Layer 5 of a small transformer language model trained on English Wikipedia (16 layers, counted from 0, width 128).
A neuron's activation on a vector x is GELU(weights . x), where the dot is the dot product.

Input weights of the MLP neurons that the questions are about. A number n stands for n times 0.01.
n30: 23 -9 -24 -22 -39 3 24 -21 -49 -13 8 8 26 40 -1 -9 15 -21 29 35 -32 -16 20 49 -5 32 -22 15 -51 91 -52 -2 -21 -68 -8 21 17 -33 66 74 29 -23 -47 -59 -49 8 -19 -77 -44 -6 -38 -39 47 -20 25 -60 -21 -23 -2 0 30 -2 -55 18 32 -45 52 1 38 1 0 -5 7 15 55 19 -52 5 1 -17 -2 32 5 -12 -3 -11 13 0 39 24 10 14 -2 38 34 -21 44 -6 39 -8 44 37 32 8 1 -65 2 15 -47 -3 -7 -24 -20 -23 82 -35 3 20 -18 10 -20 1 10 -55 -19 51 16 48
n35: -9 -13 -26 29 -56 78 8 -13 29 26 44 -10 -1 -17 28 -5 5 12 -29 -13 -59 7 6 -19 5 21 -12 -1 29 -23 66 35 -33 -43 -7 19 -10 2 -13 -62 -17 2 -22 7 32 2 0 -43 16 7 -4 66 51 -20 63 -49 -16 53 -40 -3 -61 -23 -19 -45 -21 -45 34 20 -23 42 -13 50 -35 2 13 9 5 19 -24 -7 2 71 14 -8 -36 4 -35 44 -30 17 -23 -15 20 17 50 5 -18 -26 59 -50 -51 -32 36 -18 37 24 3 37 -19 6 1 -4 -3 10 -77 -6 -11 6 2 -24 15 -21 -49 7 -47 15 57 4
n72: -49 17 8 32 48 36 -10 -10 -36 -3 -42 -17 -13 -9 33 52 -25 -13 -7 -30 14 72 -44 -26 13 0 41 19 -24 -18 25 6 -33 -11 5 -20 -31 25 33 -19 -5 -50 -32 24 2 -5 -17 -19 19 13 47 -12 -25 14 -32 13 -33 67 -29 -8 -43 45 -16 -38 -37 87 18 18 48 46 44 -48 3 30 -53 -16 15 -9 30 27 18 -45 -10 20 17 9 -7 -64 -55 -17 11 -50 -2 -5 -59 28 -4 8 38 -21 -13 12 -48 44 4 11 5 18 22 28 12 10 69 3 -36 46 23 -9 -30 -2 33 -14 -36 35 -30 32 -17 -16
n183: -14 2 19 24 9 35 -16 -38 -7 45 2 -34 36 -27 6 -20 9 23 -49 -42 7 -26 -3 -31 53 16 61 19 -28 16 21 -8 -14 2 -7 31 -7 20 -33 21 -18 14 -18 -68 -11 -11 22 3 43 3 14 -10 10 -36 31 -15 0 -8 4 -43 44 53 -8 -29 11 -1 -9 -1 -66 -24 -1 13 58 2 32 3 -7 -9 0 45 20 45 18 -36 1 6 39 26 -27 44 -8 -1 13 -9 -1 -40 30 -13 -44 -14 1 -40 4 -5 -23 -36 42 -26 3 33 -23 8 -63 3 44 -51 48 31 -7 27 -38 -14 -22 -51 42 -10 0 6
n209: 26 64 17 -16 7 -75 24 -52 14 20 -45 56 -5 -15 41 4 -15 13 -22 11 -47 0 40 -18 17 -27 -22 4 7 19 -36 6 -51 34 -27 -29 -2 -9 -55 -2 37 -5 -7 -16 41 -21 1 -29 5 -21 -3 17 -13 -1 16 38 35 11 65 -23 18 8 16 0 11 -34 9 -25 42 77 -12 7 -1 45 14 13 -55 -35 -17 -22 1 56 -14 13 -10 -5 19 -26 10 -12 12 -38 -24 39 -63 -26 39 12 -57 -18 -37 -51 12 21 -11 -16 -4 30 14 25 4 34 21 -2 41 -36 -3 19 -13 7 -15 6 -4 -3 -3 41 84 -7
n237: 17 -92 -43 18 -9 30 4 -7 -29 -24 -14 -16 19 -35 -6 68 7 -37 -31 41 -47 34 9 -36 -29 -25 32 29 -15 32 1 -21 -1 36 -20 -1 -65 -31 29 -16 51 -19 -1 28 -29 37 13 -63 -20 -8 -17 -31 3 -4 -9 65 -40 -3 -22 85 -45 -9 21 -3 -25 30 62 70 19 8 -9 -13 -42 47 -31 43 -43 30 -8 25 -48 41 26 42 31 -11 18 -15 -44 -9 -14 -9 16 1 -35 -14 25 11 14 -44 -31 12 0 8 13 -58 -30 13 -30 47 20 -33 -11 11 -7 31 -24 -69 26 -13 9 -44 16 -2 -34 78 -4 27
n280: -7 11 77 17 -34 -62 23 47 -18 -19 2 47 31 -29 -2 17 24 26 -12 12 4 -35 24 -9 22 -9 26 19 -13 21 44 -34 -52 38 14 -18 23 -7 18 29 12 -35 39 -66 -39 1 14 14 21 22 24 6 -16 -62 25 -39 56 -8 -69 -18 -17 -14 23 -89 -68 23 -17 20 8 -18 15 -21 21 17 13 8 -15 -40 -23 3 -7 -18 -17 -2 22 -75 59 73 32 -5 -9 22 8 19 14 7 -8 -3 12 -49 -18 29 -15 -27 -10 -66 11 -14 51 12 -22 46 -53 36 22 -3 -50 -9 -45 -44 25 18 10 -7 75 19 9 -17
n300: -26 59 48 16 37 13 -36 55 14 23 -26 52 -5 -37 30 68 -15 10 1 -58 19 68 -46 -16 1 1 -21 -24 -27 -47 -54 32 -22 22 65 10 -17 20 48 -24 -26 -12 27 4 -9 11 -18 5 29 24 22 -15 -19 -19 11 23 -26 -23 -21 -34 -31 29 21 4 27 -60 9 4 -86 33 6 -33 50 3 48 62 -52 4 37 1 26 7 20 -60 18 -22 11 2 -8 -5 33 28 -49 -20 22 -31 -56 30 20 24 -49 33 67 -42 -1 17 -40 7 75 -4 -40 1 17 12 51 -18 -51 34 -32 67 -9 -16 15 -38 -33 -34 -57 -13
n308: -15 -11 -3 -9 -40 -22 6 -1 -22 27 -51 -38 42 -14 -4 -9 4 -6 6 -1 -43 66 -13 -53 -8 9 32 -77 -21 23 12 26 43 23 -25 -16 -46 19 -95 -18 6 19 -42 4 -49 -46 26 26 -52 10 -9 2 -28 -40 52 -1 13 -12 -23 -20 -14 -83 -22 16 14 -67 7 34 -61 -6 24 15 -3 4 -10 -15 -31 54 -25 -22 24 -32 54 -43 22 24 3 -36 -33 47 40 7 27 -55 -10 31 -14 -18 17 -12 18 39 64 9 -22 25 53 20 -24 -2 -48 19 1 30 -57 7 -25 -13 5 8 -51 -39 -23 22 11 38 10 -30
n352: -15 3 12 15 -3 83 8 82 -28 -4 -67 1 -14 4 32 27 24 -10 -14 3 -11 -20 -10 -28 -59 19 0 -1 -16 -1 28 9 -29 -2 31 36 -44 -51 -61 -4 -41 40 -23 -48 35 -74 37 -71 -5 26 -35 -17 0 -12 7 0 -17 29 48 17 -4 -35 -12 -19 28 4 38 19 1 89 -19 28 -3 44 30 -23 27 -18 -15 49 -7 -32 28 10 64 -8 4 35 35 -11 -8 50 -28 10 -38 42 -10 60 42 -6 -52 -3 -22 -2 -30 56 -15 -36 -10 -19 -27 -55 -72 67 -18 0 -53 29 -8 12 -10 13 -9 -20 -32 -36 -7 73
n361: 45 -7 -35 13 -12 -56 -7 50 -8 19 -1 54 25 33 9 -94 -23 37 -53 26 -4 -12 -4 -14 -32 -4 -19 -10 -9 1 40 -39 -9 29 53 -25 -25 -22 0 34 18 16 19 24 21 34 -47 -67 -30 -23 -39 -37 -42 -54 -38 -4 -41 -26 -36 -43 6 -10 35 -76 9 4 -2 19 5 -20 -16 9 6 5 -35 7 -43 34 -33 2 32 0 0 -27 -9 -12 35 28 61 -30 56 29 -4 -57 -3 -4 45 -1 16 -19 -26 -2 15 46 -1 18 41 -1 9 -6 37 59 60 -44 8 -23 -35 41 -32 26 13 -10 28 44 -9 14 -39 -7
n365: 75 47 -5 -3 -16 6 -13 9 -20 51 -10 -8 54 2 -40 -17 -26 -44 5 -4 18 -24 -65 -49 -37 -4 -5 -28 33 -11 22 -5 32 30 15 34 27 -1 54 9 9 -17 72 7 9 30 6 -10 -11 -32 -33 -26 -40 -11 -10 2 -1 29 21 19 -21 -22 12 -19 -48 26 -36 -27 11 -38 2 27 13 30 -3 55 21 -22 22 -4 52 24 7 -16 -42 0 18 -2 -34 -24 -2 -9 17 0 -10 -29 28 15 62 -4 -2 26 20 38 -5 17 -50 -1 14 -6 26 21 13 -13 17 34 36 4 -62 -19 -8 -54 -20 0 30 -6 -2 -42
n396: -12 18 5 25 -58 -9 25 -81 56 -50 -4 28 -87 -2 44 3 -28 26 -25 -21 -51 22 24 43 -42 9 38 30 47 -12 0 -6 -15 -24 66 31 59 7 -40 50 17 -20 -26 -18 19 -1 27 -13 -27 -27 47 -45 62 -35 -26 -1 26 -34 40 -9 -10 -38 -17 -4 -60 89 -21 -4 27 49 -34 29 6 -13 88 7 60 -9 5 -22 -15 -11 -28 1 -23 62 -30 15 -28 -33 59 -44 5 44 19 30 7 -60 -27 -20 -35 -33 31 54 18 -78 19 -2 -12 50 -23 -30 -4 -43 18 -42 -20 -28 -35 -41 -12 77 -45 -32 -3 18 -21 -6
n426: -17 -18 -19 -3 -34 16 22 6 2 -28 29 -44 26 8 2 0 8 18 25 7 30 16 -6 -3 -18 36 -14 1 -2 18 8 -12 -24 56 -34 -7 -18 -21 -5 22 -12 8 3 -35 -61 16 20 14 -66 34 8 29 -6 -5 -13 8 -7 50 0 -5 -18 33 -14 -41 -28 22 -13 -14 23 5 16 -1 24 -2 -30 27 21 -9 25 -5 34 52 -34 -11 1 -59 -49 1 -34 -7 13 1 -45 7 22 7 -4 -28 -5 78 1 -30 31 -86 -6 4 -3 20 -8 -48 -18 32 49 -54 -29 7 50 28 -2 -4 48 2 -5 -56 -33 7 53 30
n439: 9 30 10 -15 13 23 -40 -28 -12 6 11 -16 -55 7 -13 -11 -35 -29 -3 19 19 44 -47 30 -37 23 -71 -36 -7 -12 -18 -1 13 -43 -5 -30 41 -25 2 31 6 28 -15 -8 -12 -18 11 39 -27 -15 19 9 25 -15 20 -15 1 15 15 -23 20 47 -20 -43 33 11 -40 -36 31 18 -12 -28 19 11 -27 -24 55 9 19 19 32 -7 -24 42 25 -10 -24 18 6 2 9 -2 -11 -1 8 -18 -50 -23 18 -2 31 10 -25 -23 -16 22 21 -10 18 -28 -32 -36 -2 1 11 27 91 56 -17 -4 27 -8 -22 -32 -35 -30 51 -8

Each question shows a token from some text and the vector x that enters the MLP there. A number n stands for n times 0.029.

"(": -6 -21 6 8 -3 -20 2 -9 11 -19 -8 -18 -2 -8 -17 -11 -3 -6 6 16 0 -1 11 6 18 -16 11 -11 1 -7 -6 6 -1 -11 21 -11 12 2 -20 7 3 -3 14 13 5 -8 -30 11 -3 -12 -7 -5 12 6 -1 9 4 2 7 21 5 33 -2 1 -9 -21 -1 7 -6 -16 10 -20 4 6 3 0 19 13 -8 31 -13 -11 -8 -5 -10 -5 -5 0 22 -27 -13 5 -9 17 4 -22 -21 9 -3 5 9 0 -7 -6 -3 -2 43 3 -14 -2 -10 -9 -7 -11 0 12 15 -4 12 -4 -19 -8 -4 -1 7 -6 -14 -5
Which neuron fires most, and how strongly? n439, at about 1.2

"a ": -12 -28 -2 -17 6 -12 1 -1 2 -16 -7 -20 -4 4 -7 -5 4 8 3 -23 13 -12 10 -8 10 -19 16 20 4 -6 15 28 -5 -1 -15 -2 15 11 -2 12 5 9 9 25 -6 10 2 10 -2 -3 -4 7 7 -6 -25 4 11 5 -5 1 26 -12 12 7 -20 -9 -8 10 -22 -3 -5 -9 17 11 20 11 -7 -6 17 28 -26 -8 -22 -18 -11 -26 0 -11 14 0 -13 8 -22 4 13 -21 -17 9 -20 8 10 5 5 3 -3 16 40 -10 -13 10 0 -35 -24 -13 -9 -2 11 -11 2 12 -26 4 -1 15 7 -7 -4 -23
Which of these neurons fires most? n183

"ation ": 0 -26 -2 -6 -16 -23 23 -9 -11 -21 -17 -9 -16 7 2 -11 10 -4 7 -4 16 -8 -6 3 7 -11 6 10 14 -10 0 10 -8 -1 14 -14 10 10 8 9 -3 6 -9 25 6 -1 -10 3 4 -10 1 11 -15 -4 -7 0 -8 10 -14 24 11 -7 5 -6 -11 -8 14 -6 15 7 3 -19 8 4 3 0 -5 -23 6 25 4 -10 -11 3 -11 -10 -21 -27 31 -10 -6 -5 -14 1 1 -26 -26 -14 -3 17 6 14 11 -5 -2 21 44 17 -10 -6 -3 0 -14 -9 -21 8 12 -7 3 -3 -11 16 -5 13 -2 -9 -4 0
The three highest activations, in order: n72, n426, n439

"al ": 1 -38 -1 -7 -10 -14 5 -3 -1 -6 -5 -13 -12 1 -5 -1 -4 0 7 -15 2 -10 1 9 7 -5 14 19 6 -1 -9 11 5 -1 -3 -13 -10 1 -5 15 0 -3 -13 22 3 -3 -8 10 -3 -7 -13 26 -1 -15 -6 0 -5 12 -1 20 11 3 14 10 5 -9 -3 4 -5 20 1 -6 9 5 14 0 2 -5 7 36 -11 -5 -22 -22 -2 -17 -9 -21 -2 -18 -4 -13 -23 -16 3 -21 -17 -5 -13 24 23 -9 16 -5 -8 27 41 4 1 10 -1 -22 -13 -1 -11 10 1 -5 7 2 -26 3 -5 9 0 -1 5 -5
Which two neurons fire most, strongest first? n308, n426

"ing": -13 -1 5 -19 -1 -7 20 3 -7 -11 12 -15 39 4 -4 -46 25 5 26 -19 26 4 7 -2 15 -9 22 -6 0 4 -11 1 -35 21 15 -23 27 -5 -7 8 3 16 -37 31 20 26 -7 1 2 7 19 16 16 22 -17 15 12 9 -49 18 29 -4 -3 35 16 -19 -7 4 4 6 -6 -9 34 -6 44 24 0 -10 -29 17 2 -6 -37 -12 -25 12 -41 -27 -33 -22 -19 -4 -1 6 38 -38 -27 26 -5 6 26 -44 3 16 41 8 11 -29 7 16 -5 -26 -37 -7 -42 53 12 -2 -25 3 -4 -11 -17 -10 -7 -6 -22 -43
Which of these neurons fires most? n183

". ": 9 -9 3 -8 7 -15 9 -6 -3 -37 5 -15 -2 7 3 4 2 23 4 -9 4 -16 9 -7 8 -5 32 11 13 -6 7 20 -2 -3 -12 0 8 1 -18 20 -17 -8 6 25 0 12 -11 0 -28 -1 21 1 3 -15 -19 -8 -6 -4 2 12 7 -13 13 5 -32 -15 -1 -2 11 0 6 -4 2 13 13 6 -15 -4 2 19 -12 -30 -22 -25 -10 -3 -15 -7 0 -32 1 2 -6 7 14 -13 -23 0 -8 19 21 -7 2 -2 18 18 41 -12 -4 -13 9 -5 -19 -7 -2 12 11 -17 3 25 -23 -1 -14 22 10 -3 -19 -12
Which of these neurons fires most? n396

"gr": -5 -10 10 9 -28 -11 18 12 -4 -26 -6 -5 18 38 -28 -10 29 -8 30 -28 45 26 21 -9 -20 -24 22 10 -14 8 10 8 3 25 11 -6 -11 -15 -36 23 7 16 -5 43 4 2 -32 -1 7 -19 4 20 -41 1 -38 -24 -2 6 -21 26 -8 20 12 50 16 6 44 15 5 26 38 15 7 -8 40 -6 -5 1 -22 3 -5 -4 -38 -14 -14 -6 -30 -16 37 8 -7 -35 -27 -12 22 -5 -2 10 -11 21 -24 19 -13 -14 12 -7 15 -14 -1 -6 22 -12 -43 -13 -60 15 -31 -13 -10 34 22 13 6 -27 9 -28 -6 -32
Which of these neurons fires most? n352

"A": -11 -2 4 -5 5 -17 4 -13 20 -26 -6 -23 4 11 -7 -16 -6 -23 39 4 -2 11 -9 40 2 -3 -18 8 -10 -14 -6 11 -6 -7 20 -6 2 -22 -3 28 -5 -12 0 24 23 -14 -17 13 38 -15 -10 17 32 21 -36 15 8 -6 -13 41 14 8 4 -14 -7 -32 -13 26 -8 8 5 -12 13 -5 11 -5 -28 -26 -8 29 -9 -37 -10 -21 -23 11 -18 -22 15 -6 -5 -2 -11 -2 4 -17 -25 24 -9 22 8 -6 -16 8 13 43 25 3 -12 1 -6 -25 -9 16 -13 3 24 -19 -6 10 10 -35 17 6 17 -32 16 -20
Which neuron fires most, and how strongly? n439, at about 1.9

"er": 16 -2 -21 -23 1 -14 2 25 -21 4 47 11 8 6 -9 -33 21 9 29 -40 -9 -29 -7 0 -1 -16 -7 31 -12 -13 -16 21 -28 6 -3 -9 23 -5 -19 1 -10 19 7 30 -8 16 -36 20 0 -30 1 -1 -21 20 -43 14 13 22 -40 44 8 7 18 15 -49 -41 -10 7 14 -7 26 -35 15 -7 23 11 -35 12 -1 16 11 -49 -43 -32 -5 15 -12 -22 9 -8 8 16 14 -12 36 -2 0 37 2 20 5 16 -6 -21 26 -14 7 -17 0 19 3 6 -34 -20 -2 18 -21 4 12 19 -28 41 -7 -4 19 20 20 -51
The three highest activations, in order: n280, n361, n300

"n": 11 -17 16 -46 14 -20 28 -8 9 -25 22 -7 18 36 -15 12 28 16 43 -26 11 -24 7 19 17 -11 28 -2 5 -32 -8 20 8 4 29 -29 11 -7 -31 11 8 -19 -18 3 -9 -11 -26 5 38 -39 -21 17 20 12 12 -3 -17 0 1 14 23 20 -5 15 -11 10 0 5 -9 2 11 -1 2 8 37 8 3 5 -3 32 -42 -21 -22 8 -24 -6 2 -19 5 -3 11 -29 12 6 -1 -51 -33 5 -8 -7 -8 2 -36 -7 -19 2 18 -24 3 -6 -14 -3 -35 8 -17 27 25 -23 4 20 -3 -11 3 -5 -1 -7 4 -16
Which of these neurons fires most? n183

"ow": 0 -14 -4 -34 -17 38 -1 -4 -42 -15 26 -26 16 26 13 -26 18 -4 20 -14 23 -4 8 8 1 -16 26 30 -19 -7 6 11 2 -12 38 -20 -2 -10 -54 46 26 46 0 32 0 15 -6 0 35 4 -13 7 11 16 21 0 0 3 -27 20 -14 25 -22 -23 -4 8 4 7 19 4 10 -3 -13 -8 36 6 9 0 -10 27 -11 -25 4 -51 -41 -34 -13 7 23 -52 -39 -28 3 17 4 -10 -17 6 13 5 19 9 -30 7 -10 14 0 -15 -21 7 19 -38 -7 5 -21 20 4 -27 14 14 -31 -17 -22 6 6 10 55 -22
Which of these neurons fires most? n35

"ang": 1 -1 -2 -52 11 -16 25 23 -10 -45 3 -6 43 28 -19 -24 33 15 7 -33 25 -40 -9 -22 12 -21 11 19 -34 -1 7 8 -21 -23 7 -13 2 -19 2 24 -9 17 -16 30 22 2 -15 -19 6 0 13 9 6 19 6 -2 37 28 -42 -3 -6 21 8 39 13 21 -4 -7 8 -3 -7 -17 36 19 7 9 -6 -19 -8 26 -5 -11 -28 -31 -20 10 -20 -18 12 10 -2 21 -14 3 35 -22 3 14 -15 4 48 7 -4 -2 -10 21 11 -40 -14 15 26 -40 -41 -8 -75 22 -17 8 -2 7 -11 -9 14 3 -8 -35 3 6
Which neuron fires most, and how strongly? n352, at about 1.4

"t ": -2 -15 -11 -5 -13 -19 15 -8 1 -16 0 -8 -7 12 0 -1 4 7 14 -8 3 -4 8 -3 6 -21 13 1 6 1 -2 17 -6 16 2 -5 3 8 -10 -9 3 1 -5 24 8 1 -5 12 -6 0 -7 5 -11 -7 -1 -6 5 5 -5 23 11 -17 16 14 -6 0 -2 5 -4 29 5 -11 10 -3 20 -5 -2 1 1 27 -5 1 -14 -30 -8 -34 6 -28 10 -25 -12 -8 -14 -9 8 -2 -21 -5 -21 10 14 5 6 -2 0 33 42 -1 -12 0 2 -16 -5 -10 -15 12 -2 -13 -1 -1 -16 5 -10 5 6 -11 -2 -14
Which of these neurons fires most? n308

"E": -10 -30 -6 -9 -2 -26 2 -21 21 -24 -6 -2 20 -2 -30 -13 -5 -2 8 -4 4 0 7 15 14 -15 6 14 -6 -15 -5 -4 13 -16 15 16 -10 -11 -17 -2 6 10 -2 32 4 4 -17 9 22 -20 2 23 24 19 -22 37 -10 -7 -1 32 -4 0 -8 23 -15 -37 6 20 -14 20 -1 -18 12 -5 23 0 -36 -20 -7 38 -26 -30 -12 7 -14 -8 -10 -37 0 -9 0 -31 0 22 11 -28 -19 24 -1 22 4 -14 -29 -8 -9 45 22 6 -14 -2 19 4 6 16 -22 14 -1 -10 26 13 10 -36 6 7 9 -27 11 -6
Which neuron fires most, and how strongly? n237, at about 1.2